Layer 8 of a small transformer language model trained on English Wikipedia (11 layers, counted from 0, width 128).
A neuron's activation on a vector x is SiLU(gate . x) times (in . x), where the dot is the dot product.
The model reads these tokens: "se" " med" "ium" "-l" "ift" " laun" "ch" " v" "eh" "icle" "."

The vector x that enters this layer's MLP at each token. A number n stands for (n - 128) times 0.035.
0 "se": 129, 108, 90, 135, 145, 92, 138, 149, 94, 125, 131, 162, 92, 90, 177, 112, 112, 101, 103, 115, 175, 102, 121, 114, 120, 133, 96, 138, 142, 147, 127, 184, 125, 129, 106, 65, 134, 183, 178, 115, 132, 163, 142, 115, 123, 153, 145, 96, 147, 111, 138, 194, 126, 123, 109, 132, 139, 125, 138, 134, 116, 134, 184, 96, 126, 133, 93, 108, 106, 115, 137, 114, 119, 117, 177, 135, 90, 67, 181, 115, 93, 152, 110, 150, 130, 77, 150, 143, 115, 127, 122, 91, 108, 140, 160, 64, 162, 163, 116, 130, 149, 90, 104, 151, 195, 134, 122, 92, 187, 140, 148, 133, 156, 131, 132, 125, 128, 57, 150, 62, 109, 121, 161, 128, 147, 118, 112, 117
1 " med": 97, 113, 115, 172, 71, 78, 152, 145, 124, 132, 181, 141, 124, 135, 222, 106, 120, 148, 141, 137, 122, 111, 152, 102, 136, 127, 134, 74, 138, 114, 99, 158, 95, 108, 123, 93, 194, 137, 157, 127, 150, 136, 138, 111, 160, 161, 114, 144, 135, 181, 116, 150, 81, 121, 172, 138, 111, 123, 107, 126, 131, 86, 126, 110, 145, 98, 143, 117, 112, 173, 119, 97, 139, 142, 133, 86, 66, 91, 139, 125, 102, 139, 194, 121, 146, 115, 124, 108, 130, 159, 113, 142, 137, 116, 120, 100, 106, 176, 69, 145, 126, 126, 133, 140, 164, 111, 120, 82, 122, 124, 171, 126, 37, 91, 169, 107, 148, 98, 139, 119, 120, 126, 154, 90, 139, 162, 194, 132
2 "ium": 112, 105, 129, 155, 127, 168, 111, 115, 112, 118, 172, 180, 134, 102, 205, 113, 134, 72, 158, 167, 146, 128, 140, 114, 121, 110, 137, 135, 102, 128, 143, 135, 163, 124, 124, 71, 158, 161, 167, 112, 111, 134, 148, 129, 159, 75, 105, 134, 86, 142, 68, 147, 111, 119, 131, 137, 108, 70, 113, 141, 90, 102, 66, 147, 171, 118, 122, 143, 188, 153, 175, 128, 130, 92, 158, 146, 83, 108, 125, 118, 115, 164, 140, 138, 143, 83, 139, 107, 131, 132, 128, 111, 106, 163, 133, 115, 103, 121, 157, 141, 76, 97, 126, 189, 134, 178, 134, 112, 139, 75, 149, 114, 154, 91, 157, 139, 179, 66, 141, 97, 117, 112, 112, 102, 132, 103, 162, 102
3 "-l": 110, 138, 125, 163, 117, 129, 187, 161, 141, 138, 144, 158, 156, 81, 184, 90, 159, 112, 92, 159, 159, 90, 52, 118, 106, 147, 145, 150, 128, 117, 123, 114, 67, 136, 110, 129, 114, 176, 106, 107, 119, 146, 165, 119, 154, 171, 132, 53, 100, 102, 108, 151, 125, 137, 118, 119, 133, 139, 164, 118, 95, 118, 111, 76, 112, 166, 143, 99, 153, 114, 153, 138, 139, 97, 198, 76, 150, 129, 143, 144, 89, 125, 141, 149, 115, 131, 145, 114, 111, 158, 191, 122, 124, 163, 125, 82, 148, 110, 97, 114, 76, 84, 151, 86, 148, 171, 110, 139, 115, 150, 112, 101, 83, 138, 197, 117, 90, 81, 111, 147, 88, 135, 145, 157, 152, 158, 133, 120
4 "ift": 132, 131, 142, 135, 127, 140, 116, 86, 176, 128, 144, 197, 97, 132, 130, 123, 137, 84, 129, 109, 155, 67, 145, 170, 124, 110, 145, 165, 117, 122, 92, 166, 183, 162, 96, 61, 123, 179, 114, 134, 95, 126, 137, 136, 156, 80, 76, 128, 103, 88, 164, 188, 140, 141, 88, 127, 152, 107, 146, 144, 162, 115, 96, 112, 115, 136, 130, 115, 128, 133, 141, 149, 153, 114, 160, 107, 115, 120, 148, 107, 103, 166, 136, 161, 103, 147, 135, 98, 171, 122, 135, 105, 85, 129, 161, 126, 138, 105, 97, 157, 92, 30, 123, 160, 174, 133, 92, 85, 138, 141, 110, 151, 135, 130, 122, 124, 112, 128, 113, 70, 133, 150, 163, 117, 158, 135, 119, 73
5 " laun": 117, 154, 105, 141, 129, 171, 170, 153, 119, 142, 109, 136, 128, 126, 115, 93, 150, 127, 115, 173, 72, 82, 133, 157, 143, 112, 150, 110, 143, 144, 93, 136, 103, 203, 119, 116, 178, 137, 157, 119, 137, 81, 138, 91, 147, 112, 98, 75, 108, 104, 156, 154, 140, 135, 132, 163, 164, 62, 143, 142, 186, 105, 163, 122, 141, 134, 116, 113, 184, 88, 125, 153, 145, 79, 148, 95, 108, 118, 138, 157, 50, 149, 161, 111, 111, 122, 111, 114, 170, 153, 163, 71, 82, 97, 121, 80, 99, 149, 120, 141, 112, 105, 147, 201, 172, 87, 140, 121, 158, 126, 158, 128, 112, 135, 116, 112, 125, 78, 133, 103, 96, 123, 123, 138, 121, 158, 148, 113
6 "ch": 156, 92, 74, 127, 130, 156, 105, 132, 194, 150, 132, 172, 135, 112, 175, 130, 134, 126, 99, 174, 127, 109, 124, 105, 181, 125, 99, 114, 106, 125, 108, 160, 141, 159, 123, 106, 147, 177, 116, 107, 121, 141, 145, 100, 123, 97, 110, 99, 86, 113, 132, 147, 142, 124, 120, 146, 142, 44, 105, 157, 102, 104, 161, 123, 107, 149, 110, 132, 138, 119, 172, 124, 131, 64, 181, 123, 105, 104, 113, 123, 137, 163, 183, 139, 102, 132, 171, 112, 144, 164, 155, 92, 103, 150, 152, 98, 130, 128, 154, 150, 107, 114, 136, 163, 172, 111, 153, 109, 115, 141, 180, 108, 114, 120, 100, 190, 167, 50, 139, 80, 96, 110, 95, 117, 109, 86, 151, 79
7 " v": 98, 93, 115, 155, 59, 131, 177, 168, 142, 139, 120, 152, 148, 105, 156, 113, 128, 116, 6, 155, 175, 100, 96, 147, 140, 116, 130, 110, 106, 67, 134, 174, 102, 123, 97, 95, 129, 110, 147, 164, 121, 137, 153, 140, 97, 155, 112, 116, 108, 117, 107, 156, 110, 163, 125, 116, 117, 106, 160, 123, 124, 129, 134, 121, 82, 142, 158, 84, 87, 110, 132, 147, 150, 58, 103, 133, 109, 117, 132, 157, 135, 196, 157, 147, 107, 139, 132, 93, 99, 149, 145, 120, 122, 148, 132, 164, 127, 143, 92, 165, 117, 105, 145, 90, 129, 144, 149, 131, 140, 178, 118, 101, 74, 164, 148, 138, 179, 61, 83, 129, 116, 130, 134, 152, 184, 168, 163, 98
8 "eh": 170, 116, 86, 133, 111, 116, 103, 93, 125, 161, 150, 148, 112, 105, 115, 109, 132, 127, 117, 154, 126, 84, 125, 184, 127, 106, 117, 117, 165, 140, 121, 147, 131, 95, 82, 74, 167, 189, 114, 118, 131, 102, 91, 156, 119, 95, 93, 174, 105, 137, 80, 159, 94, 123, 147, 185, 146, 24, 130, 158, 109, 138, 101, 166, 152, 128, 147, 160, 135, 147, 135, 161, 98, 108, 123, 134, 82, 131, 164, 134, 113, 149, 155, 94, 147, 116, 123, 96, 188, 86, 131, 116, 81, 108, 111, 106, 94, 120, 96, 212, 81, 121, 180, 145, 155, 174, 114, 163, 121, 110, 124, 148, 122, 149, 134, 145, 92, 79, 145, 156, 131, 141, 123, 142, 153, 141, 139, 130
9 "icle": 147, 143, 91, 158, 89, 126, 121, 106, 137, 128, 112, 201, 83, 120, 144, 100, 145, 154, 82, 129, 161, 79, 169, 134, 155, 136, 152, 113, 146, 103, 126, 160, 128, 156, 110, 83, 152, 155, 153, 138, 125, 110, 102, 95, 150, 83, 82, 84, 70, 148, 135, 157, 180, 116, 122, 133, 138, 99, 121, 132, 115, 130, 130, 124, 101, 132, 116, 141, 152, 122, 126, 125, 153, 93, 191, 104, 77, 111, 110, 127, 76, 189, 171, 153, 116, 125, 150, 126, 135, 113, 121, 84, 69, 136, 131, 98, 121, 145, 140, 160, 93, 167, 137, 165, 198, 108, 122, 139, 151, 142, 91, 130, 114, 141, 147, 143, 188, 64, 114, 117, 114, 128, 147, 154, 122, 86, 127, 106
10 ".": 154, 111, 143, 103, 131, 69, 156, 154, 123, 157, 166, 198, 117, 93, 117, 71, 164, 128, 83, 85, 84, 113, 165, 134, 177, 74, 121, 177, 129, 91, 136, 100, 129, 180, 102, 109, 149, 155, 109, 132, 156, 129, 129, 132, 124, 145, 112, 105, 85, 104, 114, 137, 139, 113, 109, 128, 167, 139, 90, 103, 131, 80, 157, 116, 131, 176, 124, 170, 119, 108, 126, 127, 149, 81, 155, 158, 179, 61, 163, 156, 108, 150, 146, 107, 139, 132, 123, 137, 123, 143, 149, 74, 87, 129, 102, 126, 145, 125, 110, 130, 154, 126, 94, 128, 155, 154, 107, 146, 126, 123, 178, 140, 123, 111, 117, 124, 183, 87, 112, 147, 133, 101, 116, 110, 158, 91, 120, 171

Each question shows the input weights of one neuron of the MLP. A number n stands for (n - 128) times 0.0032.

n157 gate: 164, 160, 127, 151, 109, 159, 151, 119, 104, 126, 129, 111, 137, 112, 129, 165, 136, 129, 125, 125, 107, 149, 124, 98, 114, 104, 109, 130, 130, 138, 120, 77, 161, 145, 147, 116, 152, 124, 80, 85, 78, 89, 93, 132, 160, 98, 141, 118, 120, 119, 118, 135, 173, 124, 74, 131, 141, 145, 112, 128, 134, 125, 104, 86, 173, 162, 173, 105, 141, 101, 175, 94, 117, 106, 159, 86, 119, 119, 126, 127, 117, 135, 143, 164, 126, 115, 82, 91, 145, 134, 147, 140, 130, 102, 83, 153, 82, 193, 139, 108, 81, 112, 171, 133, 92, 98, 105, 117, 144, 97, 135, 180, 135, 147, 150, 145, 144, 140, 148, 86, 100, 109, 133, 115, 129, 95, 185, 180
n157 in: 133, 145, 150, 104, 121, 108, 157, 89, 102, 117, 139, 104, 131, 117, 112, 109, 157, 145, 140, 173, 151, 93, 68, 145, 123, 184, 137, 89, 130, 103, 132, 141, 89, 101, 147, 159, 140, 153, 155, 174, 130, 153, 160, 101, 118, 120, 132, 150, 171, 167, 136, 163, 125, 157, 105, 98, 106, 116, 81, 130, 168, 116, 83, 163, 134, 120, 123, 146, 153, 115, 163, 94, 139, 115, 56, 106, 161, 153, 99, 113, 126, 93, 123, 130, 138, 170, 112, 109, 93, 122, 152, 147, 136, 114, 151, 113, 114, 119, 100, 110, 144, 130, 176, 112, 105, 123, 133, 139, 172, 176, 137, 146, 144, 80, 155, 148, 123, 136, 105, 147, 166, 140, 129, 112, 141, 171, 149, 99
On which token does it fire most? 0 "se"

n126 gate: 141, 106, 60, 125, 168, 107, 179, 148, 127, 164, 105, 171, 172, 142, 138, 70, 156, 163, 160, 101, 143, 111, 139, 117, 124, 123, 146, 167, 131, 152, 133, 115, 117, 93, 141, 117, 127, 137, 150, 138, 164, 140, 122, 112, 114, 83, 151, 156, 103, 140, 136, 74, 123, 73, 130, 101, 136, 114, 147, 168, 88, 134, 118, 110, 138, 170, 147, 139, 124, 91, 73, 171, 146, 131, 114, 99, 116, 157, 121, 164, 96, 86, 101, 161, 192, 143, 153, 108, 160, 197, 163, 126, 164, 145, 88, 123, 93, 128, 114, 86, 137, 146, 178, 107, 155, 151, 134, 157, 88, 97, 132, 126, 108, 163, 121, 120, 87, 172, 103, 156, 140, 123, 156, 122, 113, 144, 113, 156
n126 in: 86, 106, 132, 104, 156, 82, 101, 169, 138, 134, 136, 135, 126, 151, 124, 114, 118, 101, 161, 89, 140, 103, 142, 142, 115, 150, 153, 134, 171, 122, 149, 97, 74, 97, 93, 85, 116, 174, 145, 126, 147, 114, 130, 116, 148, 127, 143, 120, 112, 135, 118, 152, 110, 134, 99, 97, 137, 145, 150, 148, 94, 117, 127, 40, 148, 97, 139, 100, 65, 106, 131, 139, 130, 95, 164, 119, 169, 94, 114, 150, 170, 127, 130, 135, 91, 135, 90, 121, 160, 122, 173, 170, 137, 96, 126, 79, 112, 155, 150, 129, 109, 157, 128, 137, 122, 109, 119, 140, 123, 48, 147, 112, 118, 135, 152, 153, 138, 161, 60, 115, 154, 96, 137, 113, 74, 129, 116, 135
On which token does it fire most, and how strongly? 3 "-l", at about 1.9

n78 gate: 116, 120, 197, 174, 30, 120, 148, 144, 103, 118, 168, 158, 117, 105, 110, 63, 105, 187, 156, 77, 101, 98, 125, 106, 146, 135, 170, 127, 176, 144, 89, 125, 141, 106, 123, 160, 84, 146, 163, 159, 113, 136, 76, 150, 150, 107, 151, 110, 157, 128, 131, 100, 120, 144, 121, 124, 105, 133, 145, 116, 117, 195, 139, 130, 109, 141, 117, 86, 123, 106, 218, 137, 157, 153, 137, 117, 131, 160, 110, 110, 113, 94, 166, 140, 176, 113, 112, 123, 103, 142, 94, 156, 103, 77, 142, 132, 140, 140, 107, 162, 123, 148, 177, 142, 140, 107, 121, 120, 52, 88, 103, 167, 87, 88, 178, 135, 142, 131, 126, 90, 161, 136, 168, 120, 109, 100, 135, 175
n78 in: 126, 162, 122, 157, 156, 180, 193, 109, 131, 145, 104, 113, 147, 120, 104, 135, 179, 148, 185, 164, 149, 146, 92, 74, 146, 99, 132, 144, 125, 152, 159, 125, 87, 89, 193, 142, 92, 142, 152, 171, 96, 126, 126, 162, 131, 90, 168, 79, 124, 129, 62, 155, 100, 90, 122, 106, 110, 129, 159, 137, 125, 111, 98, 102, 144, 145, 194, 99, 135, 134, 131, 142, 118, 88, 109, 139, 123, 96, 87, 130, 134, 120, 141, 120, 160, 143, 141, 91, 198, 117, 114, 162, 107, 129, 117, 125, 114, 173, 90, 154, 115, 146, 60, 101, 177, 122, 93, 110, 133, 133, 134, 121, 131, 149, 142, 107, 140, 146, 130, 120, 94, 147, 173, 107, 111, 116, 104, 88
On which two tokens does it fire most, strongest first? 1 " med", 3 "-l"

n256 gate: 173, 134, 137, 150, 129, 89, 96, 95, 176, 115, 140, 129, 69, 135, 131, 126, 155, 165, 159, 102, 125, 119, 158, 107, 159, 75, 85, 113, 129, 116, 133, 148, 163, 119, 108, 106, 107, 143, 119, 108, 145, 162, 141, 95, 138, 104, 85, 185, 144, 151, 133, 98, 138, 146, 76, 142, 88, 191, 118, 190, 140, 118, 75, 113, 145, 111, 104, 144, 103, 138, 79, 105, 114, 171, 101, 139, 92, 145, 138, 148, 114, 100, 94, 74, 129, 136, 133, 106, 82, 133, 148, 144, 190, 80, 108, 106, 113, 110, 113, 169, 108, 115, 109, 79, 147, 125, 137, 92, 151, 124, 146, 116, 140, 88, 188, 118, 124, 109, 129, 100, 85, 114, 165, 120, 136, 111, 107, 110
n256 in: 102, 107, 119, 150, 154, 179, 120, 120, 173, 90, 181, 139, 152, 105, 134, 156, 143, 124, 123, 130, 122, 137, 103, 166, 146, 122, 110, 96, 120, 136, 94, 133, 162, 70, 95, 136, 130, 142, 114, 120, 134, 123, 126, 140, 143, 107, 153, 124, 136, 91, 57, 150, 124, 111, 136, 143, 133, 84, 146, 92, 143, 157, 134, 109, 163, 100, 102, 104, 129, 95, 123, 121, 158, 144, 178, 172, 109, 145, 81, 118, 149, 155, 95, 119, 106, 180, 153, 76, 165, 163, 88, 131, 110, 117, 145, 154, 140, 123, 137, 139, 128, 123, 123, 86, 160, 149, 97, 151, 170, 104, 94, 142, 157, 153, 151, 121, 120, 127, 93, 123, 143, 130, 153, 160, 179, 106, 120, 143
On which token does it fire most, and how strongly? 4 "ift", at about 1.5

n342 gate: 74, 136, 76, 133, 88, 85, 113, 126, 100, 122, 144, 128, 154, 121, 130, 112, 100, 152, 162, 139, 80, 94, 159, 134, 126, 100, 141, 89, 137, 94, 143, 72, 130, 153, 146, 141, 126, 143, 93, 140, 119, 115, 102, 81, 97, 112, 115, 108, 150, 185, 159, 106, 130, 156, 158, 153, 131, 170, 176, 182, 108, 149, 109, 157, 107, 108, 96, 157, 139, 147, 143, 172, 182, 137, 77, 157, 164, 140, 95, 133, 169, 115, 119, 109, 136, 132, 139, 96, 153, 138, 84, 177, 152, 93, 100, 108, 113, 73, 103, 134, 108, 135, 120, 104, 149, 113, 116, 167, 123, 96, 165, 122, 162, 122, 114, 113, 146, 194, 121, 128, 88, 121, 130, 97, 89, 112, 126, 125
n342 in: 100, 131, 151, 167, 158, 101, 129, 109, 193, 115, 130, 118, 86, 160, 97, 102, 163, 119, 103, 86, 167, 183, 134, 149, 144, 152, 143, 89, 119, 140, 125, 101, 190, 118, 148, 141, 133, 61, 183, 116, 73, 133, 124, 173, 133, 90, 162, 154, 147, 104, 139, 126, 88, 144, 100, 152, 153, 148, 133, 126, 130, 137, 154, 108, 139, 125, 147, 136, 121, 72, 114, 133, 186, 117, 117, 177, 136, 101, 148, 185, 104, 115, 108, 128, 66, 211, 133, 96, 107, 124, 128, 133, 125, 132, 90, 91, 136, 134, 155, 150, 117, 141, 163, 156, 121, 173, 120, 149, 128, 90, 137, 123, 137, 151, 97, 109, 165, 107, 181, 141, 89, 73, 126, 124, 158, 126, 108, 111
On which token does it fire most, and how strongly? 3 "-l", at about 0.29

n211 gate: 137, 163, 131, 136, 114, 107, 127, 140, 125, 139, 103, 91, 89, 99, 142, 159, 98, 158, 120, 127, 167, 110, 179, 88, 151, 106, 175, 140, 102, 141, 104, 134, 163, 138, 117, 139, 158, 134, 123, 125, 121, 70, 155, 143, 137, 99, 130, 141, 81, 149, 99, 118, 108, 156, 159, 101, 100, 68, 147, 109, 121, 99, 72, 130, 105, 101, 162, 144, 69, 142, 142, 123, 136, 164, 134, 105, 73, 108, 120, 130, 144, 127, 126, 103, 67, 159, 82, 187, 94, 117, 155, 170, 133, 111, 176, 140, 173, 127, 118, 135, 114, 103, 153, 136, 143, 97, 128, 125, 100, 159, 58, 126, 135, 143, 73, 125, 124, 160, 130, 108, 167, 111, 65, 88, 149, 111, 133, 109
n211 in: 78, 120, 151, 146, 175, 145, 139, 162, 160, 133, 63, 183, 101, 87, 157, 104, 134, 140, 122, 131, 126, 152, 166, 110, 116, 143, 94, 121, 102, 98, 135, 134, 87, 129, 143, 105, 151, 103, 183, 157, 114, 125, 94, 125, 110, 164, 152, 109, 112, 141, 110, 128, 141, 92, 163, 142, 102, 153, 146, 163, 87, 163, 115, 156, 116, 107, 112, 86, 145, 85, 175, 136, 167, 86, 190, 163, 103, 121, 118, 144, 104, 146, 128, 120, 171, 116, 161, 156, 184, 165, 130, 104, 154, 68, 158, 170, 156, 119, 161, 140, 121, 86, 141, 98, 124, 128, 116, 114, 136, 140, 191, 136, 122, 135, 138, 118, 113, 66, 145, 82, 123, 95, 126, 118, 164, 93, 128, 124
On which token does it fire most? 9 "icle"

n0 gate: 158, 154, 142, 131, 146, 86, 115, 161, 98, 90, 109, 65, 154, 116, 142, 131, 105, 177, 115, 114, 68, 167, 146, 165, 125, 93, 136, 113, 125, 118, 170, 135, 119, 129, 95, 133, 147, 118, 104, 116, 105, 176, 94, 100, 172, 105, 82, 73, 141, 204, 107, 155, 148, 128, 114, 145, 167, 106, 130, 115, 107, 94, 118, 106, 123, 169, 163, 140, 151, 90, 152, 159, 101, 126, 133, 150, 93, 154, 157, 141, 101, 140, 177, 124, 148, 132, 151, 138, 189, 177, 69, 107, 154, 79, 159, 163, 166, 98, 144, 129, 97, 107, 168, 147, 147, 145, 157, 117, 125, 94, 100, 161, 123, 166, 154, 163, 154, 138, 101, 120, 96, 137, 177, 144, 113, 110, 100, 138
n0 in: 115, 137, 163, 175, 74, 130, 135, 91, 154, 163, 140, 141, 122, 117, 114, 104, 119, 126, 153, 149, 61, 136, 111, 179, 164, 155, 132, 145, 95, 173, 99, 151, 135, 141, 98, 123, 76, 150, 112, 153, 136, 107, 129, 128, 99, 156, 102, 122, 203, 109, 102, 108, 90, 142, 96, 117, 84, 93, 93, 98, 115, 131, 120, 136, 88, 130, 148, 126, 111, 142, 110, 61, 134, 90, 153, 134, 79, 142, 106, 117, 106, 127, 135, 103, 126, 121, 153, 120, 161, 145, 122, 137, 120, 122, 88, 119, 98, 108, 135, 123, 118, 177, 99, 167, 142, 122, 96, 118, 89, 88, 151, 132, 150, 75, 126, 109, 127, 119, 162, 113, 152, 177, 118, 95, 159, 131, 112, 126
On which token does it fire most, and how strongly? 8 "eh", at about 1.4

n106 gate: 131, 174, 90, 149, 150, 73, 82, 87, 112, 126, 151, 133, 164, 123, 201, 115, 158, 125, 92, 122, 77, 140, 129, 147, 141, 131, 197, 140, 141, 165, 135, 115, 153, 163, 178, 90, 160, 76, 130, 194, 109, 105, 172, 118, 152, 115, 133, 160, 118, 116, 131, 169, 104, 151, 129, 129, 124, 149, 83, 150, 182, 132, 63, 114, 92, 146, 125, 147, 159, 113, 127, 186, 151, 96, 171, 89, 87, 141, 117, 116, 118, 117, 120, 98, 142, 158, 95, 123, 154, 162, 142, 99, 127, 164, 192, 128, 74, 106, 135, 85, 127, 128, 162, 149, 104, 117, 148, 168, 120, 125, 91, 119, 143, 131, 139, 136, 152, 114, 167, 150, 127, 75, 125, 158, 104, 125, 148, 140
n106 in: 133, 113, 91, 166, 169, 107, 147, 28, 151, 103, 121, 124, 155, 162, 118, 154, 138, 175, 152, 162, 103, 115, 126, 115, 129, 142, 147, 105, 155, 112, 110, 147, 133, 85, 87, 125, 125, 142, 124, 128, 129, 184, 149, 125, 155, 171, 113, 180, 67, 135, 140, 159, 175, 95, 154, 198, 87, 147, 96, 153, 132, 179, 118, 128, 123, 155, 158, 163, 163, 131, 93, 102, 147, 130, 161, 119, 151, 85, 133, 138, 88, 184, 88, 119, 101, 103, 138, 125, 123, 141, 159, 84, 115, 158, 93, 189, 97, 133, 160, 151, 104, 149, 133, 133, 176, 142, 134, 116, 155, 167, 168, 139, 98, 103, 107, 148, 173, 125, 177, 174, 118, 108, 142, 151, 174, 107, 136, 99
On which token does it fire most, and how strongly? 9 "icle", at about 3.6

n23 gate: 76, 148, 145, 142, 153, 134, 113, 145, 159, 125, 104, 130, 197, 128, 169, 71, 115, 128, 151, 108, 110, 139, 181, 128, 109, 74, 151, 130, 113, 115, 135, 146, 123, 110, 104, 92, 187, 118, 151, 145, 131, 152, 160, 152, 133, 165, 157, 137, 102, 136, 103, 112, 132, 143, 144, 151, 144, 107, 125, 114, 105, 77, 129, 107, 135, 101, 105, 87, 122, 169, 116, 145, 84, 77, 127, 125, 108, 148, 162, 99, 141, 88, 143, 151, 158, 117, 123, 114, 100, 144, 159, 146, 120, 140, 100, 135, 132, 121, 167, 135, 140, 94, 167, 154, 124, 103, 115, 74, 156, 127, 178, 115, 141, 134, 140, 162, 133, 106, 142, 94, 130, 194, 160, 117, 178, 134, 159, 185
n23 in: 137, 103, 104, 167, 135, 125, 131, 132, 150, 140, 139, 120, 118, 79, 102, 143, 110, 107, 140, 112, 135, 135, 115, 125, 98, 128, 177, 111, 117, 113, 124, 154, 107, 90, 131, 109, 143, 128, 150, 107, 138, 128, 119, 100, 117, 151, 142, 147, 130, 83, 132, 89, 72, 137, 115, 116, 127, 148, 134, 92, 156, 111, 130, 85, 132, 144, 145, 85, 120, 126, 111, 141, 115, 121, 121, 131, 97, 106, 109, 115, 135, 139, 93, 130, 116, 119, 155, 187, 137, 115, 119, 104, 128, 111, 138, 153, 167, 94, 78, 170, 129, 157, 167, 109, 103, 124, 124, 121, 111, 138, 98, 140, 193, 158, 125, 124, 121, 157, 105, 97, 100, 217, 133, 179, 168, 115, 170, 126
On which two tokens does it fire most, strongest first? 7 " v", 0 "se"

n182 gate: 156, 152, 108, 141, 170, 119, 119, 145, 120, 154, 126, 151, 171, 116, 116, 100, 82, 132, 121, 140, 112, 94, 176, 102, 182, 99, 103, 104, 96, 126, 163, 49, 125, 147, 119, 115, 114, 163, 115, 211, 111, 161, 122, 193, 129, 109, 107, 125, 176, 138, 148, 128, 167, 161, 117, 118, 142, 114, 139, 84, 166, 107, 113, 144, 142, 99, 175, 106, 145, 142, 174, 107, 179, 59, 139, 111, 149, 124, 144, 144, 121, 131, 116, 138, 91, 109, 130, 138, 120, 143, 168, 132, 92, 161, 79, 108, 128, 120, 73, 146, 89, 131, 153, 110, 131, 135, 164, 166, 88, 107, 79, 111, 146, 141, 123, 133, 133, 140, 86, 123, 173, 178, 151, 107, 121, 91, 116, 132
n182 in: 142, 166, 68, 158, 119, 173, 142, 145, 107, 99, 97, 117, 85, 119, 149, 154, 135, 76, 100, 165, 142, 108, 176, 114, 125, 115, 159, 181, 76, 132, 167, 162, 132, 84, 199, 164, 128, 150, 167, 125, 113, 125, 115, 110, 173, 149, 107, 97, 88, 127, 129, 92, 136, 103, 53, 118, 134, 153, 133, 146, 158, 135, 100, 188, 162, 68, 159, 128, 142, 169, 109, 101, 134, 180, 125, 112, 131, 131, 158, 120, 97, 118, 167, 108, 112, 100, 138, 104, 163, 138, 116, 98, 113, 122, 167, 85, 157, 142, 132, 128, 84, 129, 102, 182, 113, 106, 138, 140, 175, 125, 148, 115, 166, 125, 112, 156, 157, 110, 125, 125, 120, 161, 161, 145, 99, 98, 93, 138
On which token does it fire most, and how strongly? 9 "icle", at about 1.9

n402 gate: 140, 139, 126, 107, 174, 120, 139, 108, 131, 151, 168, 138, 110, 129, 82, 94, 152, 145, 131, 120, 95, 102, 96, 162, 182, 141, 114, 85, 167, 147, 145, 65, 115, 139, 96, 128, 119, 139, 157, 125, 153, 176, 142, 107, 108, 110, 136, 160, 73, 111, 125, 133, 143, 99, 145, 116, 160, 108, 98, 82, 138, 90, 152, 179, 123, 160, 140, 187, 173, 138, 145, 156, 168, 144, 149, 141, 166, 143, 176, 136, 137, 118, 153, 136, 79, 112, 71, 104, 116, 107, 158, 76, 101, 122, 168, 141, 118, 122, 111, 125, 156, 112, 148, 53, 113, 162, 134, 144, 108, 102, 131, 81, 71, 166, 116, 137, 159, 121, 120, 98, 114, 175, 146, 154, 182, 125, 68, 116
n402 in: 132, 123, 91, 150, 147, 175, 122, 113, 93, 124, 61, 168, 104, 148, 138, 82, 169, 191, 141, 95, 142, 78, 80, 155, 99, 148, 134, 137, 156, 143, 127, 104, 129, 131, 144, 129, 149, 40, 173, 112, 148, 142, 73, 110, 173, 93, 172, 117, 172, 128, 116, 148, 138, 106, 104, 158, 141, 142, 156, 159, 138, 88, 145, 119, 139, 116, 118, 131, 115, 69, 67, 159, 104, 178, 175, 111, 143, 108, 169, 122, 151, 107, 114, 116, 155, 126, 69, 132, 110, 156, 123, 107, 137, 142, 185, 139, 163, 105, 102, 135, 150, 74, 151, 69, 137, 159, 138, 133, 101, 81, 123, 97, 90, 101, 146, 150, 120, 69, 111, 150, 163, 171, 159, 169, 127, 114, 75, 124
On which token does it fire most, and how strongly? 3 "-l", at about 1.3

n381 gate: 121, 137, 99, 121, 101, 119, 137, 158, 156, 138, 116, 125, 177, 131, 113, 129, 154, 109, 111, 92, 144, 103, 121, 111, 135, 90, 117, 163, 121, 103, 127, 132, 157, 119, 58, 129, 88, 121, 133, 148, 95, 147, 104, 130, 155, 136, 134, 96, 188, 102, 141, 146, 152, 106, 144, 149, 141, 75, 58, 149, 152, 99, 146, 114, 168, 97, 137, 149, 180, 194, 163, 95, 126, 162, 137, 144, 156, 131, 103, 144, 80, 112, 88, 78, 96, 93, 154, 160, 157, 186, 88, 142, 136, 91, 125, 45, 111, 161, 96, 101, 136, 104, 152, 140, 143, 114, 142, 88, 128, 161, 145, 92, 137, 184, 113, 95, 101, 119, 116, 140, 138, 135, 130, 93, 113, 156, 112, 149
n381 in: 186, 148, 122, 141, 129, 97, 100, 154, 161, 108, 116, 126, 121, 139, 127, 113, 142, 98, 98, 132, 108, 129, 152, 170, 171, 140, 123, 105, 131, 65, 105, 140, 93, 124, 52, 108, 109, 85, 139, 136, 148, 140, 127, 112, 109, 103, 82, 127, 111, 131, 129, 134, 145, 152, 149, 126, 124, 165, 185, 120, 118, 136, 127, 119, 169, 100, 156, 117, 152, 150, 144, 132, 124, 99, 86, 106, 110, 130, 103, 127, 80, 118, 132, 141, 96, 123, 156, 113, 129, 167, 111, 142, 102, 108, 145, 87, 120, 163, 100, 128, 112, 98, 145, 129, 144, 133, 151, 95, 138, 133, 154, 80, 115, 93, 140, 119, 174, 99, 146, 147, 173, 140, 144, 103, 131, 83, 120, 142
On which three tokens does it fire most, strongest first? 5 " laun", 1 " med", 0 "se"

n250 gate: 72, 135, 177, 143, 124, 134, 100, 98, 125, 155, 123, 144, 175, 66, 111, 106, 90, 96, 102, 124, 191, 132, 153, 142, 116, 96, 99, 155, 143, 107, 165, 87, 109, 87, 107, 101, 121, 135, 134, 168, 139, 126, 126, 144, 160, 111, 138, 73, 68, 143, 127, 79, 156, 160, 97, 135, 150, 140, 110, 116, 121, 130, 104, 164, 142, 139, 160, 184, 180, 161, 166, 131, 114, 148, 98, 135, 130, 126, 126, 122, 132, 121, 129, 121, 155, 130, 114, 120, 143, 85, 138, 123, 181, 121, 170, 140, 111, 127, 139, 131, 165, 98, 131, 144, 137, 151, 128, 125, 137, 166, 90, 95, 127, 81, 172, 112, 141, 185, 131, 155, 116, 148, 139, 194, 163, 119, 137, 181
n250 in: 120, 173, 151, 135, 139, 132, 112, 150, 76, 124, 109, 119, 139, 97, 142, 114, 145, 117, 150, 73, 206, 112, 154, 132, 143, 91, 159, 113, 144, 118, 134, 137, 106, 118, 158, 119, 97, 69, 129, 106, 128, 152, 106, 96, 132, 173, 170, 111, 98, 119, 148, 125, 113, 132, 116, 167, 151, 129, 109, 159, 141, 177, 129, 77, 109, 89, 113, 160, 138, 126, 97, 181, 137, 146, 95, 105, 164, 102, 154, 158, 136, 140, 44, 104, 126, 152, 163, 111, 117, 152, 96, 116, 121, 125, 174, 107, 104, 191, 143, 151, 142, 113, 113, 138, 105, 131, 88, 107, 146, 81, 164, 150, 182, 113, 112, 171, 139, 85, 166, 120, 170, 155, 95, 152, 147, 172, 143, 112
On which token does it fire most, and how strongly? 6 "ch", at about 0.26